Layer 9 of a small transformer language model trained on English Wikipedia (20 layers, counted from 0, width 128).
A neuron's activation on a vector x is SiLU(gate . x) times (in . x), where the dot is the dot product.

Input weights of the MLP neurons that the questions are about. A number n stands for (n - 128) times 0.0026.
n6 gate: 99, 134, 157, 184, 109, 55, 122, 114, 139, 147, 123, 141, 56, 129, 141, 62, 105, 143, 72, 156, 133, 105, 130, 121, 144, 95, 83, 109, 128, 110, 125, 143, 141, 132, 151, 82, 66, 148, 76, 113, 117, 128, 85, 121, 152, 107, 119, 112, 164, 109, 124, 175, 126, 159, 26, 122, 144, 139, 131, 130, 142, 143, 174, 104, 145, 180, 133, 83, 52, 115, 95, 105, 73, 110, 100, 96, 81, 153, 145, 141, 116, 109, 152, 147, 123, 146, 151, 169, 138, 124, 132, 162, 114, 110, 120, 127, 181, 144, 176, 165, 114, 116, 120, 114, 156, 154, 144, 100, 178, 103, 115, 104, 124, 118, 131, 83, 114, 130, 116, 91, 217, 130, 136, 117, 106, 129, 119, 149
n14 gate: 130, 136, 150, 75, 106, 146, 124, 86, 92, 147, 117, 117, 157, 104, 128, 127, 140, 139, 95, 156, 109, 142, 149, 112, 43, 110, 168, 106, 159, 178, 60, 159, 122, 147, 166, 119, 144, 68, 177, 124, 157, 40, 113, 128, 175, 58, 124, 120, 124, 138, 88, 115, 121, 161, 124, 108, 126, 108, 112, 125, 156, 100, 127, 138, 186, 107, 149, 128, 104, 108, 149, 43, 103, 168, 173, 160, 106, 128, 114, 103, 150, 58, 60, 124, 60, 84, 162, 142, 118, 142, 98, 95, 77, 137, 123, 122, 81, 183, 137, 90, 91, 119, 78, 144, 102, 123, 76, 156, 87, 58, 141, 112, 138, 154, 169, 125, 120, 63, 68, 117, 171, 119, 127, 141, 111, 114, 114, 117
n47 gate: 126, 145, 149, 97, 119, 128, 124, 67, 141, 118, 136, 115, 156, 131, 136, 115, 124, 97, 120, 172, 126, 130, 133, 134, 145, 136, 110, 169, 128, 153, 132, 166, 94, 49, 186, 82, 124, 98, 129, 129, 138, 51, 126, 164, 156, 120, 155, 170, 112, 137, 103, 117, 108, 137, 134, 123, 66, 91, 98, 145, 109, 136, 97, 89, 104, 179, 88, 171, 151, 109, 122, 84, 159, 157, 209, 144, 168, 103, 127, 109, 86, 80, 140, 83, 184, 112, 108, 93, 124, 108, 165, 156, 142, 139, 66, 186, 88, 182, 74, 121, 59, 118, 88, 63, 110, 114, 95, 178, 144, 162, 136, 106, 159, 89, 78, 117, 78, 117, 110, 152, 120, 86, 118, 185, 168, 127, 171, 116
n121 gate: 100, 113, 98, 185, 103, 130, 129, 75, 70, 105, 145, 90, 178, 118, 149, 21, 98, 88, 96, 117, 132, 38, 166, 131, 9, 67, 146, 101, 129, 77, 74, 132, 159, 135, 146, 157, 141, 117, 86, 120, 147, 111, 102, 145, 103, 103, 140, 118, 212, 78, 95, 116, 99, 173, 150, 26, 117, 148, 235, 26, 119, 77, 131, 131, 195, 163, 145, 85, 75, 64, 88, 67, 94, 232, 121, 150, 194, 161, 138, 146, 41, 117, 123, 61, 154, 101, 105, 117, 86, 104, 141, 83, 91, 135, 129, 104, 98, 120, 52, 145, 86, 199, 116, 116, 85, 134, 116, 161, 178, 220, 135, 116, 110, 63, 86, 82, 158, 58, 197, 101, 86, 175, 130, 127, 109, 116, 128, 174
n140 gate: 164, 121, 118, 105, 148, 151, 134, 143, 147, 152, 139, 125, 125, 112, 120, 180, 91, 139, 128, 150, 125, 153, 98, 74, 19, 107, 131, 203, 211, 150, 134, 136, 117, 162, 115, 115, 123, 170, 118, 137, 113, 163, 165, 124, 122, 144, 116, 116, 171, 104, 147, 86, 148, 136, 79, 75, 157, 142, 114, 122, 97, 121, 140, 157, 163, 190, 155, 129, 150, 94, 173, 79, 183, 118, 98, 111, 88, 114, 88, 148, 144, 89, 153, 76, 116, 140, 87, 131, 112, 129, 125, 124, 165, 126, 95, 101, 151, 123, 107, 85, 130, 170, 122, 97, 145, 119, 88, 164, 159, 74, 125, 87, 139, 143, 83, 120, 187, 91, 77, 111, 138, 138, 129, 194, 186, 130, 100, 67
n149 gate: 172, 101, 141, 121, 106, 106, 77, 147, 138, 108, 166, 183, 171, 106, 125, 113, 71, 175, 150, 142, 150, 183, 100, 128, 152, 156, 135, 165, 148, 79, 90, 136, 100, 58, 38, 194, 157, 106, 141, 142, 128, 133, 134, 140, 69, 111, 129, 141, 102, 125, 123, 37, 125, 139, 112, 66, 157, 146, 168, 133, 132, 123, 160, 132, 121, 153, 103, 129, 159, 138, 127, 129, 167, 107, 93, 69, 83, 197, 152, 69, 170, 115, 183, 169, 138, 137, 166, 60, 130, 128, 132, 153, 92, 146, 165, 107, 149, 100, 168, 109, 213, 102, 133, 173, 148, 174, 234, 115, 123, 117, 75, 162, 140, 156, 195, 95, 130, 182, 127, 149, 103, 99, 117, 65, 152, 115, 221, 162
n159 gate: 74, 145, 123, 114, 133, 77, 176, 114, 151, 154, 108, 124, 139, 130, 132, 90, 107, 154, 136, 165, 135, 125, 118, 140, 115, 96, 92, 150, 88, 148, 138, 131, 155, 94, 110, 86, 124, 159, 130, 173, 59, 121, 101, 179, 174, 131, 131, 148, 99, 114, 118, 99, 143, 78, 124, 147, 174, 135, 95, 120, 117, 173, 165, 129, 136, 121, 76, 93, 191, 107, 109, 147, 36, 166, 139, 102, 160, 131, 113, 133, 141, 54, 143, 138, 138, 193, 123, 119, 78, 211, 112, 128, 136, 129, 121, 141, 166, 170, 157, 130, 139, 102, 147, 81, 183, 115, 157, 117, 126, 108, 143, 137, 95, 190, 135, 82, 102, 158, 125, 87, 108, 155, 126, 158, 156, 145, 91, 137
n169 gate: 100, 99, 156, 91, 135, 114, 101, 169, 135, 165, 114, 118, 139, 143, 119, 156, 122, 117, 129, 140, 144, 113, 162, 75, 137, 146, 153, 156, 138, 137, 105, 107, 173, 126, 110, 79, 147, 129, 129, 83, 141, 154, 154, 170, 86, 136, 129, 94, 100, 143, 109, 76, 151, 159, 162, 133, 149, 93, 163, 89, 167, 52, 159, 150, 116, 180, 211, 159, 69, 166, 183, 142, 130, 129, 160, 136, 164, 165, 80, 112, 74, 121, 156, 126, 140, 81, 90, 136, 175, 136, 183, 168, 141, 174, 181, 93, 112, 137, 124, 97, 171, 151, 107, 159, 102, 120, 143, 156, 96, 105, 164, 95, 141, 147, 123, 109, 103, 138, 73, 124, 154, 151, 132, 112, 160, 134, 139, 148
n199 gate: 153, 88, 126, 169, 143, 182, 88, 182, 158, 68, 164, 60, 130, 172, 125, 194, 125, 152, 126, 117, 205, 186, 107, 123, 155, 213, 68, 131, 148, 85, 168, 171, 126, 142, 141, 78, 148, 102, 191, 99, 108, 112, 184, 126, 106, 147, 92, 112, 81, 107, 117, 88, 139, 132, 174, 144, 118, 129, 126, 107, 92, 117, 154, 81, 197, 117, 140, 135, 220, 182, 182, 167, 66, 65, 173, 99, 185, 94, 117, 160, 125, 100, 134, 97, 164, 99, 167, 128, 149, 101, 139, 188, 138, 181, 126, 129, 95, 185, 116, 129, 71, 97, 107, 175, 136, 124, 114, 156, 126, 116, 111, 139, 188, 176, 126, 183, 108, 199, 95, 130, 157, 79, 154, 154, 67, 154, 91, 142
n6 in: 142, 154, 134, 180, 159, 114, 154, 134, 91, 159, 117, 172, 82, 114, 138, 108, 114, 113, 96, 144, 122, 95, 86, 101, 148, 138, 73, 116, 83, 116, 106, 146, 107, 156, 117, 143, 129, 150, 131, 119, 135, 191, 143, 116, 135, 148, 108, 113, 125, 73, 148, 117, 122, 156, 101, 147, 142, 152, 107, 109, 109, 89, 116, 85, 119, 105, 168, 85, 125, 129, 92, 167, 123, 158, 117, 96, 85, 117, 137, 130, 137, 142, 129, 141, 95, 137, 138, 152, 136, 139, 106, 167, 138, 85, 145, 150, 143, 105, 139, 156, 145, 112, 154, 102, 134, 181, 125, 106, 125, 113, 88, 133, 109, 91, 204, 93, 152, 118, 164, 149, 169, 173, 138, 121, 116, 142, 138, 100
n14 in: 105, 115, 137, 145, 110, 112, 155, 106, 69, 121, 169, 165, 128, 110, 125, 142, 155, 165, 158, 108, 123, 135, 96, 137, 68, 89, 152, 147, 92, 124, 80, 184, 150, 130, 167, 153, 181, 126, 100, 106, 120, 127, 139, 73, 69, 151, 116, 174, 159, 99, 80, 164, 167, 118, 104, 109, 153, 143, 144, 107, 132, 110, 123, 153, 155, 114, 114, 78, 91, 133, 144, 97, 118, 148, 88, 71, 141, 113, 159, 136, 144, 123, 96, 135, 121, 109, 128, 96, 76, 95, 85, 146, 144, 146, 126, 107, 130, 163, 97, 144, 41, 137, 139, 101, 79, 62, 165, 92, 112, 66, 118, 125, 136, 125, 151, 164, 179, 90, 144, 120, 147, 147, 118, 138, 105, 119, 83, 121
n47 in: 124, 147, 134, 115, 127, 150, 105, 132, 104, 74, 114, 128, 131, 184, 85, 166, 108, 105, 77, 124, 115, 147, 92, 167, 148, 130, 157, 131, 104, 176, 138, 81, 168, 130, 151, 139, 106, 125, 113, 103, 135, 97, 164, 85, 159, 131, 107, 137, 64, 129, 126, 146, 129, 135, 90, 85, 97, 136, 114, 99, 129, 167, 91, 123, 169, 162, 196, 120, 156, 157, 164, 146, 110, 173, 164, 161, 128, 119, 91, 127, 152, 126, 96, 90, 174, 113, 95, 115, 142, 154, 159, 102, 99, 122, 75, 160, 68, 90, 174, 150, 94, 113, 106, 135, 122, 112, 100, 185, 101, 75, 112, 102, 86, 159, 88, 159, 107, 158, 109, 173, 113, 98, 123, 106, 167, 114, 145, 116
n121 in: 95, 133, 90, 192, 132, 168, 112, 91, 141, 93, 145, 66, 112, 162, 83, 31, 121, 100, 152, 152, 122, 57, 129, 95, 95, 86, 158, 56, 169, 132, 98, 161, 181, 137, 159, 102, 130, 157, 116, 109, 186, 85, 114, 127, 104, 63, 204, 100, 189, 119, 128, 151, 88, 175, 143, 63, 140, 103, 151, 77, 154, 51, 115, 94, 153, 178, 151, 113, 128, 120, 142, 102, 113, 147, 117, 81, 135, 132, 169, 105, 65, 198, 136, 58, 144, 79, 114, 166, 126, 48, 126, 105, 88, 154, 132, 145, 118, 128, 120, 145, 61, 150, 91, 147, 115, 124, 83, 194, 120, 174, 109, 103, 101, 97, 90, 107, 86, 111, 164, 86, 100, 146, 95, 68, 142, 139, 145, 127
n140 in: 140, 163, 133, 134, 131, 156, 154, 138, 120, 133, 108, 104, 107, 91, 116, 92, 194, 139, 130, 97, 161, 155, 122, 134, 160, 176, 133, 148, 148, 108, 168, 111, 117, 122, 130, 196, 128, 139, 79, 80, 140, 87, 92, 167, 126, 100, 138, 172, 91, 88, 188, 174, 126, 149, 189, 142, 142, 165, 178, 136, 148, 96, 105, 111, 149, 127, 131, 106, 155, 123, 149, 130, 133, 119, 142, 92, 152, 130, 104, 114, 163, 148, 135, 144, 190, 149, 183, 105, 101, 125, 106, 150, 106, 140, 94, 165, 136, 105, 81, 142, 54, 117, 120, 94, 90, 110, 133, 124, 122, 134, 151, 99, 168, 118, 143, 155, 158, 105, 94, 152, 88, 100, 138, 118, 109, 138, 165, 99
n149 in: 150, 107, 87, 115, 150, 134, 103, 147, 130, 76, 127, 74, 138, 80, 171, 138, 138, 127, 119, 121, 133, 196, 122, 113, 164, 199, 149, 144, 218, 118, 147, 134, 101, 105, 135, 161, 89, 82, 106, 126, 97, 103, 125, 122, 144, 102, 125, 169, 121, 147, 136, 95, 115, 117, 146, 27, 106, 158, 178, 157, 125, 165, 166, 118, 166, 132, 93, 136, 178, 134, 133, 72, 158, 113, 116, 196, 76, 147, 138, 93, 174, 126, 207, 108, 222, 121, 109, 114, 112, 129, 117, 133, 125, 78, 136, 105, 124, 48, 92, 142, 163, 134, 127, 188, 132, 137, 127, 133, 104, 114, 107, 130, 126, 197, 95, 149, 122, 206, 97, 143, 92, 137, 93, 197, 144, 160, 124, 138
n159 in: 95, 130, 118, 90, 174, 144, 127, 156, 159, 159, 150, 101, 114, 132, 103, 113, 134, 130, 138, 135, 137, 115, 110, 113, 182, 161, 129, 128, 102, 127, 130, 121, 184, 141, 93, 91, 176, 142, 127, 171, 95, 151, 100, 164, 122, 148, 143, 135, 108, 170, 162, 127, 109, 139, 120, 156, 109, 142, 116, 120, 134, 183, 121, 135, 116, 62, 88, 114, 163, 131, 139, 104, 78, 150, 111, 118, 141, 105, 139, 76, 141, 112, 142, 148, 103, 153, 127, 124, 133, 193, 121, 130, 132, 96, 159, 161, 148, 132, 159, 139, 156, 121, 153, 154, 153, 94, 166, 122, 94, 113, 131, 131, 122, 190, 124, 68, 99, 185, 88, 107, 98, 124, 104, 136, 91, 147, 148, 123
n169 in: 58, 138, 122, 104, 87, 93, 126, 120, 132, 143, 111, 176, 139, 143, 152, 149, 79, 85, 138, 182, 101, 154, 192, 118, 102, 131, 143, 120, 172, 117, 123, 133, 140, 111, 121, 93, 131, 152, 137, 92, 113, 100, 188, 169, 148, 111, 172, 78, 108, 120, 141, 98, 79, 118, 173, 118, 147, 117, 164, 77, 167, 97, 134, 90, 92, 158, 157, 116, 85, 123, 132, 149, 158, 151, 179, 118, 140, 188, 151, 131, 94, 125, 119, 104, 170, 101, 40, 124, 140, 148, 134, 145, 90, 170, 132, 57, 115, 163, 97, 120, 123, 102, 96, 104, 115, 105, 120, 78, 81, 117, 126, 128, 151, 142, 144, 113, 107, 84, 116, 122, 153, 136, 171, 119, 145, 131, 120, 107
n199 in: 158, 58, 93, 155, 118, 88, 80, 194, 148, 148, 174, 79, 145, 145, 131, 158, 67, 183, 58, 113, 142, 117, 135, 153, 141, 206, 62, 126, 98, 114, 141, 134, 102, 127, 120, 122, 142, 54, 123, 122, 119, 150, 167, 104, 135, 110, 84, 103, 78, 64, 91, 138, 119, 156, 126, 137, 154, 114, 131, 149, 103, 109, 134, 163, 173, 32, 131, 94, 179, 115, 175, 129, 86, 116, 172, 81, 186, 142, 121, 153, 128, 86, 110, 136, 136, 108, 198, 161, 134, 155, 63, 203, 82, 128, 143, 152, 168, 154, 94, 165, 134, 121, 65, 120, 147, 184, 124, 130, 142, 165, 136, 119, 167, 139, 167, 120, 145, 120, 157, 94, 188, 131, 181, 154, 101, 137, 128, 179

Each question shows a token from some text and the vector x that enters the MLP there. A number n stands for (n - 128) times 0.024.

"Eag": 155, 166, 155, 145, 109, 132, 184, 115, 122, 85, 107, 147, 94, 116, 102, 139, 126, 141, 100, 152, 98, 148, 118, 92, 114, 114, 122, 134, 114, 140, 167, 95, 127, 147, 166, 120, 106, 118, 149, 128, 99, 162, 121, 134, 149, 117, 133, 153, 101, 158, 99, 86, 158, 127, 143, 119, 137, 134, 145, 153, 180, 124, 115, 138, 139, 131, 119, 108, 124, 133, 143, 137, 145, 131, 127, 139, 170, 135, 122, 134, 148, 142, 147, 152, 128, 136, 128, 189, 118, 135, 132, 150, 155, 145, 143, 145, 120, 154, 110, 129, 146, 116, 129, 131, 143, 145, 120, 114, 120, 112, 149, 115, 144, 136, 164, 158, 106, 113, 118, 132, 165, 176, 107, 126, 150, 104, 115, 122
Which neuron fires most, and how strongly? n121, at about 0.25

"| ": 125, 129, 122, 127, 157, 152, 113, 106, 104, 123, 132, 132, 123, 112, 148, 124, 164, 105, 114, 113, 107, 144, 136, 119, 146, 134, 135, 115, 128, 115, 103, 145, 132, 141, 124, 106, 121, 130, 190, 147, 127, 121, 146, 134, 142, 127, 163, 136, 123, 129, 122, 116, 133, 126, 126, 102, 127, 106, 131, 146, 137, 123, 118, 120, 135, 120, 120, 152, 117, 116, 140, 118, 112, 120, 107, 125, 140, 119, 125, 129, 117, 117, 144, 171, 113, 98, 136, 102, 127, 114, 118, 126, 122, 133, 135, 128, 145, 130, 135, 120, 144, 142, 129, 121, 133, 126, 107, 133, 136, 103, 126, 112, 132, 115, 141, 144, 148, 116, 140, 114, 130, 137, 130, 128, 133, 231, 138, 135
Which neuron fires most, and how strongly? n14, at about 0.036

".": 133, 124, 135, 130, 201, 136, 114, 130, 107, 123, 119, 78, 139, 126, 106, 140, 163, 116, 130, 133, 130, 125, 126, 131, 120, 135, 153, 133, 111, 126, 118, 82, 107, 125, 93, 140, 145, 165, 157, 113, 81, 110, 142, 113, 114, 109, 100, 81, 126, 135, 142, 101, 142, 141, 114, 118, 106, 133, 112, 86, 153, 40, 140, 160, 126, 112, 129, 132, 125, 148, 157, 134, 133, 118, 152, 105, 106, 120, 146, 100, 136, 103, 156, 171, 109, 143, 122, 164, 120, 111, 117, 135, 138, 110, 104, 119, 137, 149, 104, 137, 106, 135, 122, 135, 155, 118, 111, 123, 118, 141, 129, 124, 141, 144, 113, 147, 154, 126, 170, 135, 106, 79, 91, 132, 157, 146, 129, 140
Which of these neurons fires most? n140

", ": 108, 107, 108, 118, 191, 185, 124, 116, 135, 129, 134, 133, 108, 112, 112, 102, 171, 133, 103, 109, 121, 158, 122, 137, 131, 162, 148, 158, 136, 143, 101, 133, 117, 118, 147, 137, 112, 128, 158, 109, 141, 150, 117, 114, 115, 125, 99, 151, 137, 111, 117, 138, 142, 97, 133, 86, 91, 98, 145, 109, 150, 134, 106, 129, 121, 142, 94, 116, 115, 151, 137, 129, 124, 145, 120, 133, 126, 149, 131, 133, 145, 138, 135, 149, 109, 161, 125, 142, 114, 96, 136, 143, 147, 104, 95, 117, 105, 118, 79, 121, 130, 133, 158, 113, 117, 132, 99, 141, 152, 156, 141, 106, 139, 145, 109, 132, 126, 146, 122, 123, 116, 102, 138, 114, 155, 186, 169, 144
Which neuron fires most, and how strongly? n47, at about 0.11

"bu": 87, 110, 138, 167, 196, 170, 177, 86, 129, 120, 140, 123, 76, 124, 125, 150, 135, 149, 128, 138, 110, 117, 128, 106, 183, 118, 117, 122, 142, 123, 135, 97, 134, 132, 114, 128, 124, 153, 103, 111, 179, 113, 130, 133, 111, 130, 141, 153, 141, 140, 122, 149, 150, 107, 136, 131, 127, 108, 109, 122, 106, 140, 101, 133, 122, 121, 123, 109, 168, 83, 91, 125, 135, 134, 127, 125, 124, 126, 107, 141, 125, 108, 163, 122, 121, 125, 138, 161, 122, 110, 133, 123, 107, 115, 151, 106, 149, 142, 166, 191, 140, 111, 125, 95, 121, 133, 103, 73, 135, 131, 142, 147, 157, 115, 128, 148, 128, 139, 146, 140, 155, 95, 148, 160, 128, 99, 115, 134
Which of these neurons fires most? n6

"ini": 121, 150, 131, 158, 145, 129, 145, 123, 127, 103, 102, 153, 164, 130, 152, 154, 90, 102, 143, 158, 120, 122, 134, 130, 143, 129, 138, 92, 115, 166, 157, 152, 153, 146, 130, 148, 123, 124, 157, 102, 176, 128, 124, 92, 140, 147, 122, 160, 144, 142, 116, 106, 142, 122, 115, 147, 135, 136, 97, 136, 118, 118, 100, 112, 140, 141, 124, 149, 142, 156, 108, 141, 79, 144, 125, 101, 150, 116, 131, 144, 150, 162, 173, 122, 119, 125, 150, 201, 134, 135, 128, 127, 90, 97, 140, 127, 122, 129, 143, 127, 114, 141, 167, 117, 140, 114, 150, 100, 121, 133, 107, 147, 133, 128, 105, 165, 116, 138, 161, 112, 128, 139, 162, 139, 126, 100, 101, 129
Which of these neurons fires most? n140

"ted ": 140, 130, 122, 144, 202, 148, 119, 164, 123, 137, 94, 121, 146, 104, 119, 113, 129, 116, 134, 125, 162, 148, 122, 120, 112, 123, 127, 111, 149, 96, 118, 110, 126, 116, 135, 112, 129, 110, 104, 143, 107, 172, 123, 109, 131, 154, 123, 149, 134, 130, 152, 149, 142, 120, 152, 122, 153, 101, 131, 87, 143, 124, 115, 98, 113, 112, 122, 143, 142, 135, 126, 109, 145, 136, 122, 141, 113, 142, 103, 110, 108, 102, 152, 174, 153, 132, 130, 125, 123, 135, 164, 130, 105, 144, 142, 103, 130, 106, 116, 144, 116, 126, 91, 133, 130, 113, 118, 125, 144, 130, 103, 141, 142, 165, 129, 116, 138, 125, 132, 120, 142, 144, 89, 114, 130, 199, 137, 116
Which of these neurons fires most? n149

"an": 140, 126, 122, 147, 155, 156, 177, 117, 140, 124, 130, 117, 123, 135, 146, 149, 134, 109, 157, 166, 99, 150, 125, 127, 145, 149, 126, 122, 113, 109, 153, 131, 131, 135, 149, 134, 120, 142, 140, 140, 153, 114, 112, 116, 145, 117, 138, 95, 143, 98, 149, 147, 122, 138, 158, 126, 143, 135, 136, 120, 129, 93, 135, 126, 128, 129, 135, 102, 136, 118, 136, 115, 113, 125, 133, 120, 113, 123, 142, 136, 143, 120, 150, 126, 162, 134, 143, 170, 135, 140, 135, 152, 104, 143, 124, 117, 132, 141, 138, 118, 96, 112, 158, 146, 100, 123, 113, 146, 123, 151, 115, 126, 128, 114, 117, 135, 152, 145, 125, 112, 116, 119, 141, 138, 143, 59, 77, 103
Which of these neurons fires most? n140

"Dr": 101, 121, 130, 108, 113, 122, 182, 129, 141, 125, 121, 140, 123, 132, 107, 113, 194, 129, 120, 133, 101, 78, 120, 136, 105, 150, 130, 136, 112, 116, 158, 135, 128, 112, 146, 115, 115, 103, 128, 158, 141, 146, 138, 105, 136, 92, 112, 94, 156, 141, 96, 136, 139, 141, 160, 171, 133, 111, 131, 150, 143, 147, 124, 130, 95, 127, 110, 137, 128, 120, 100, 100, 124, 131, 104, 133, 119, 113, 160, 123, 170, 132, 162, 140, 129, 123, 110, 146, 72, 116, 103, 140, 135, 124, 114, 118, 128, 128, 104, 138, 144, 106, 139, 116, 126, 122, 146, 110, 155, 125, 105, 107, 143, 175, 118, 121, 101, 142, 116, 116, 137, 135, 78, 137, 157, 83, 148, 151
The three highest activations, in order: n159, n199, n169

"\n\n": 113, 116, 108, 137, 157, 211, 126, 111, 99, 140, 140, 125, 149, 116, 117, 153, 149, 122, 120, 113, 164, 108, 130, 111, 92, 162, 107, 121, 129, 105, 104, 131, 123, 140, 135, 153, 142, 140, 142, 129, 143, 118, 134, 172, 123, 127, 92, 124, 135, 117, 131, 127, 129, 140, 121, 121, 116, 135, 129, 137, 131, 137, 93, 137, 127, 142, 125, 115, 107, 143, 145, 118, 89, 126, 116, 117, 102, 142, 105, 113, 154, 125, 104, 62, 124, 100, 121, 67, 152, 140, 142, 109, 128, 129, 115, 125, 131, 135, 138, 99, 139, 108, 129, 120, 127, 119, 132, 124, 136, 126, 100, 129, 161, 119, 114, 106, 118, 145, 121, 124, 108, 114, 134, 123, 99, 204, 148, 136
Which neuron fires most, and how strongly? n121, at about 0.15

"7 ": 182, 135, 126, 137, 206, 149, 33, 108, 145, 117, 114, 131, 111, 118, 129, 117, 140, 91, 115, 155, 164, 147, 99, 137, 106, 105, 130, 132, 115, 108, 132, 134, 138, 121, 133, 156, 125, 115, 155, 114, 112, 108, 144, 148, 131, 103, 121, 121, 114, 141, 129, 130, 109, 88, 147, 138, 111, 104, 130, 114, 137, 137, 113, 113, 139, 128, 108, 124, 147, 150, 149, 115, 153, 150, 109, 123, 121, 112, 137, 113, 106, 146, 137, 158, 136, 140, 135, 142, 126, 131, 144, 136, 97, 117, 123, 158, 122, 98, 118, 113, 113, 91, 78, 117, 104, 141, 118, 120, 140, 132, 130, 115, 145, 112, 117, 128, 111, 161, 122, 125, 127, 90, 106, 135, 125, 160, 146, 114
Which two neurons fire most, strongest first? n47, n149

". ": 150, 117, 114, 121, 182, 174, 114, 110, 77, 114, 139, 113, 155, 104, 123, 133, 144, 82, 129, 114, 145, 126, 103, 134, 133, 155, 139, 130, 128, 105, 110, 101, 120, 127, 119, 139, 118, 148, 140, 111, 137, 126, 122, 143, 111, 104, 101, 157, 123, 107, 113, 154, 131, 120, 99, 136, 110, 119, 115, 151, 171, 114, 100, 143, 133, 127, 115, 113, 113, 127, 156, 116, 123, 141, 138, 127, 89, 170, 142, 127, 135, 118, 142, 126, 154, 146, 102, 83, 126, 138, 148, 136, 161, 147, 98, 140, 126, 114, 114, 137, 133, 136, 125, 110, 139, 114, 100, 104, 155, 132, 144, 108, 138, 129, 128, 122, 146, 138, 115, 140, 118, 98, 153, 144, 111, 197, 114, 136
Which neuron fires most, and how strongly? n140, at about 0.22

"the ": 141, 113, 115, 135, 138, 166, 106, 130, 142, 97, 132, 84, 97, 132, 132, 125, 134, 106, 134, 125, 108, 132, 108, 144, 133, 118, 135, 141, 118, 100, 165, 143, 81, 136, 123, 150, 122, 144, 164, 138, 142, 137, 121, 136, 123, 178, 118, 138, 150, 113, 113, 138, 120, 117, 139, 108, 150, 104, 119, 139, 127, 144, 126, 140, 145, 156, 106, 121, 112, 163, 119, 107, 113, 105, 124, 140, 138, 125, 107, 124, 129, 123, 147, 155, 147, 139, 139, 157, 114, 78, 128, 143, 143, 154, 108, 109, 127, 132, 113, 137, 127, 126, 105, 110, 127, 114, 125, 126, 133, 139, 153, 133, 108, 122, 106, 118, 129, 154, 147, 136, 113, 129, 79, 143, 95, 203, 134, 129
Which neuron fires most, and how strongly? n169, at about 0.21

"8 ": 171, 105, 119, 142, 189, 133, 42, 114, 141, 122, 112, 137, 106, 119, 114, 122, 153, 90, 122, 163, 157, 123, 108, 141, 115, 94, 138, 113, 119, 123, 116, 139, 146, 121, 125, 157, 124, 107, 142, 121, 109, 144, 144, 127, 119, 115, 109, 141, 145, 144, 133, 137, 103, 76, 147, 162, 109, 113, 127, 138, 133, 127, 138, 112, 124, 123, 110, 125, 155, 140, 148, 117, 142, 130, 131, 127, 155, 113, 151, 99, 92, 139, 145, 152, 139, 140, 142, 152, 131, 113, 130, 158, 104, 130, 143, 150, 126, 101, 109, 113, 108, 93, 107, 117, 98, 124, 129, 131, 118, 128, 117, 106, 160, 101, 132, 116, 120, 150, 101, 124, 136, 96, 123, 120, 144, 155, 145, 120
Which neuron fires most, and how strongly? n199, at about 0.13

"24": 125, 143, 140, 130, 215, 172, 82, 150, 96, 149, 127, 132, 87, 115, 124, 83, 98, 90, 148, 149, 138, 149, 151, 132, 105, 109, 143, 113, 142, 111, 90, 125, 124, 131, 136, 110, 149, 147, 126, 136, 140, 117, 157, 98, 166, 115, 120, 134, 137, 117, 119, 140, 122, 121, 139, 119, 165, 125, 150, 120, 117, 175, 109, 138, 121, 133, 140, 114, 143, 139, 161, 105, 119, 136, 131, 121, 122, 121, 117, 123, 143, 135, 152, 158, 122, 141, 140, 195, 136, 139, 135, 83, 119, 145, 129, 151, 107, 138, 122, 148, 121, 79, 135, 149, 152, 132, 125, 145, 118, 147, 126, 109, 128, 95, 125, 152, 134, 130, 84, 109, 128, 125, 107, 145, 121, 106, 131, 88
Which of these neurons fires most? n140

",": 142, 144, 118, 119, 168, 178, 101, 146, 131, 135, 108, 126, 142, 124, 142, 131, 107, 91, 123, 120, 175, 138, 155, 92, 139, 147, 135, 98, 143, 116, 120, 103, 105, 130, 149, 161, 144, 133, 148, 140, 100, 113, 146, 145, 100, 141, 104, 115, 140, 114, 146, 133, 141, 109, 128, 103, 89, 107, 120, 141, 125, 116, 104, 162, 130, 107, 113, 125, 140, 138, 119, 120, 121, 93, 143, 120, 123, 126, 101, 112, 125, 132, 137, 102, 120, 103, 147, 107, 134, 118, 132, 124, 138, 143, 120, 151, 136, 133, 137, 90, 122, 95, 109, 145, 134, 61, 110, 175, 97, 120, 121, 86, 139, 178, 134, 123, 136, 133, 138, 98, 109, 101, 116, 116, 162, 161, 117, 114
Which neuron fires most, and how strongly? n6, at about 0.22

"which ": 137, 101, 117, 147, 122, 217, 75, 121, 110, 102, 171, 132, 133, 124, 113, 123, 152, 132, 125, 134, 118, 128, 108, 147, 128, 140, 137, 162, 140, 126, 165, 153, 152, 130, 154, 109, 111, 149, 137, 122, 109, 71, 135, 90, 77, 142, 119, 143, 178, 135, 146, 143, 131, 107, 130, 154, 127, 131, 129, 134, 172, 140, 101, 145, 152, 143, 101, 127, 110, 138, 152, 128, 140, 128, 108, 146, 115, 140, 120, 137, 109, 141, 126, 186, 131, 150, 124, 145, 75, 92, 117, 120, 155, 108, 98, 140, 147, 99, 84, 111, 124, 161, 138, 103, 142, 132, 125, 152, 149, 141, 127, 120, 112, 140, 188, 141, 141, 168, 152, 105, 124, 137, 130, 113, 70, 134, 161, 170
Which neuron fires most, and how strongly? n169, at about 0.35

"living ": 128, 129, 110, 115, 159, 120, 129, 147, 161, 113, 100, 132, 147, 129, 145, 118, 152, 123, 140, 129, 149, 136, 109, 105, 135, 156, 153, 120, 138, 113, 137, 95, 109, 51, 165, 147, 130, 118, 113, 144, 115, 125, 128, 86, 134, 133, 144, 146, 129, 147, 94, 159, 137, 98, 118, 126, 133, 157, 127, 130, 116, 137, 114, 122, 150, 148, 134, 129, 140, 186, 203, 112, 113, 122, 110, 154, 115, 105, 168, 113, 86, 139, 130, 179, 111, 141, 123, 124, 132, 97, 124, 93, 129, 142, 120, 135, 142, 125, 136, 148, 118, 126, 133, 127, 156, 142, 126, 119, 157, 127, 164, 139, 132, 179, 124, 109, 111, 101, 114, 122, 107, 172, 82, 143, 138, 141, 134, 141
The three highest activations, in order: n169, n6, n159

"al": 155, 110, 130, 153, 173, 144, 154, 151, 153, 101, 126, 142, 89, 127, 125, 128, 154, 132, 143, 157, 90, 150, 108, 129, 130, 144, 113, 122, 144, 129, 161, 132, 138, 119, 131, 127, 143, 139, 135, 139, 143, 107, 103, 98, 109, 117, 157, 116, 111, 128, 141, 140, 141, 137, 156, 141, 134, 108, 135, 108, 155, 123, 143, 135, 156, 119, 123, 97, 160, 121, 118, 148, 114, 106, 117, 148, 131, 135, 148, 126, 123, 150, 128, 113, 178, 126, 156, 121, 133, 132, 113, 121, 127, 105, 158, 114, 146, 127, 128, 114, 79, 96, 164, 151, 136, 94, 123, 101, 126, 111, 135, 132, 130, 128, 103, 133, 155, 171, 146, 101, 133, 105, 133, 123, 147, 79, 117, 112
Which of these neurons fires most? n169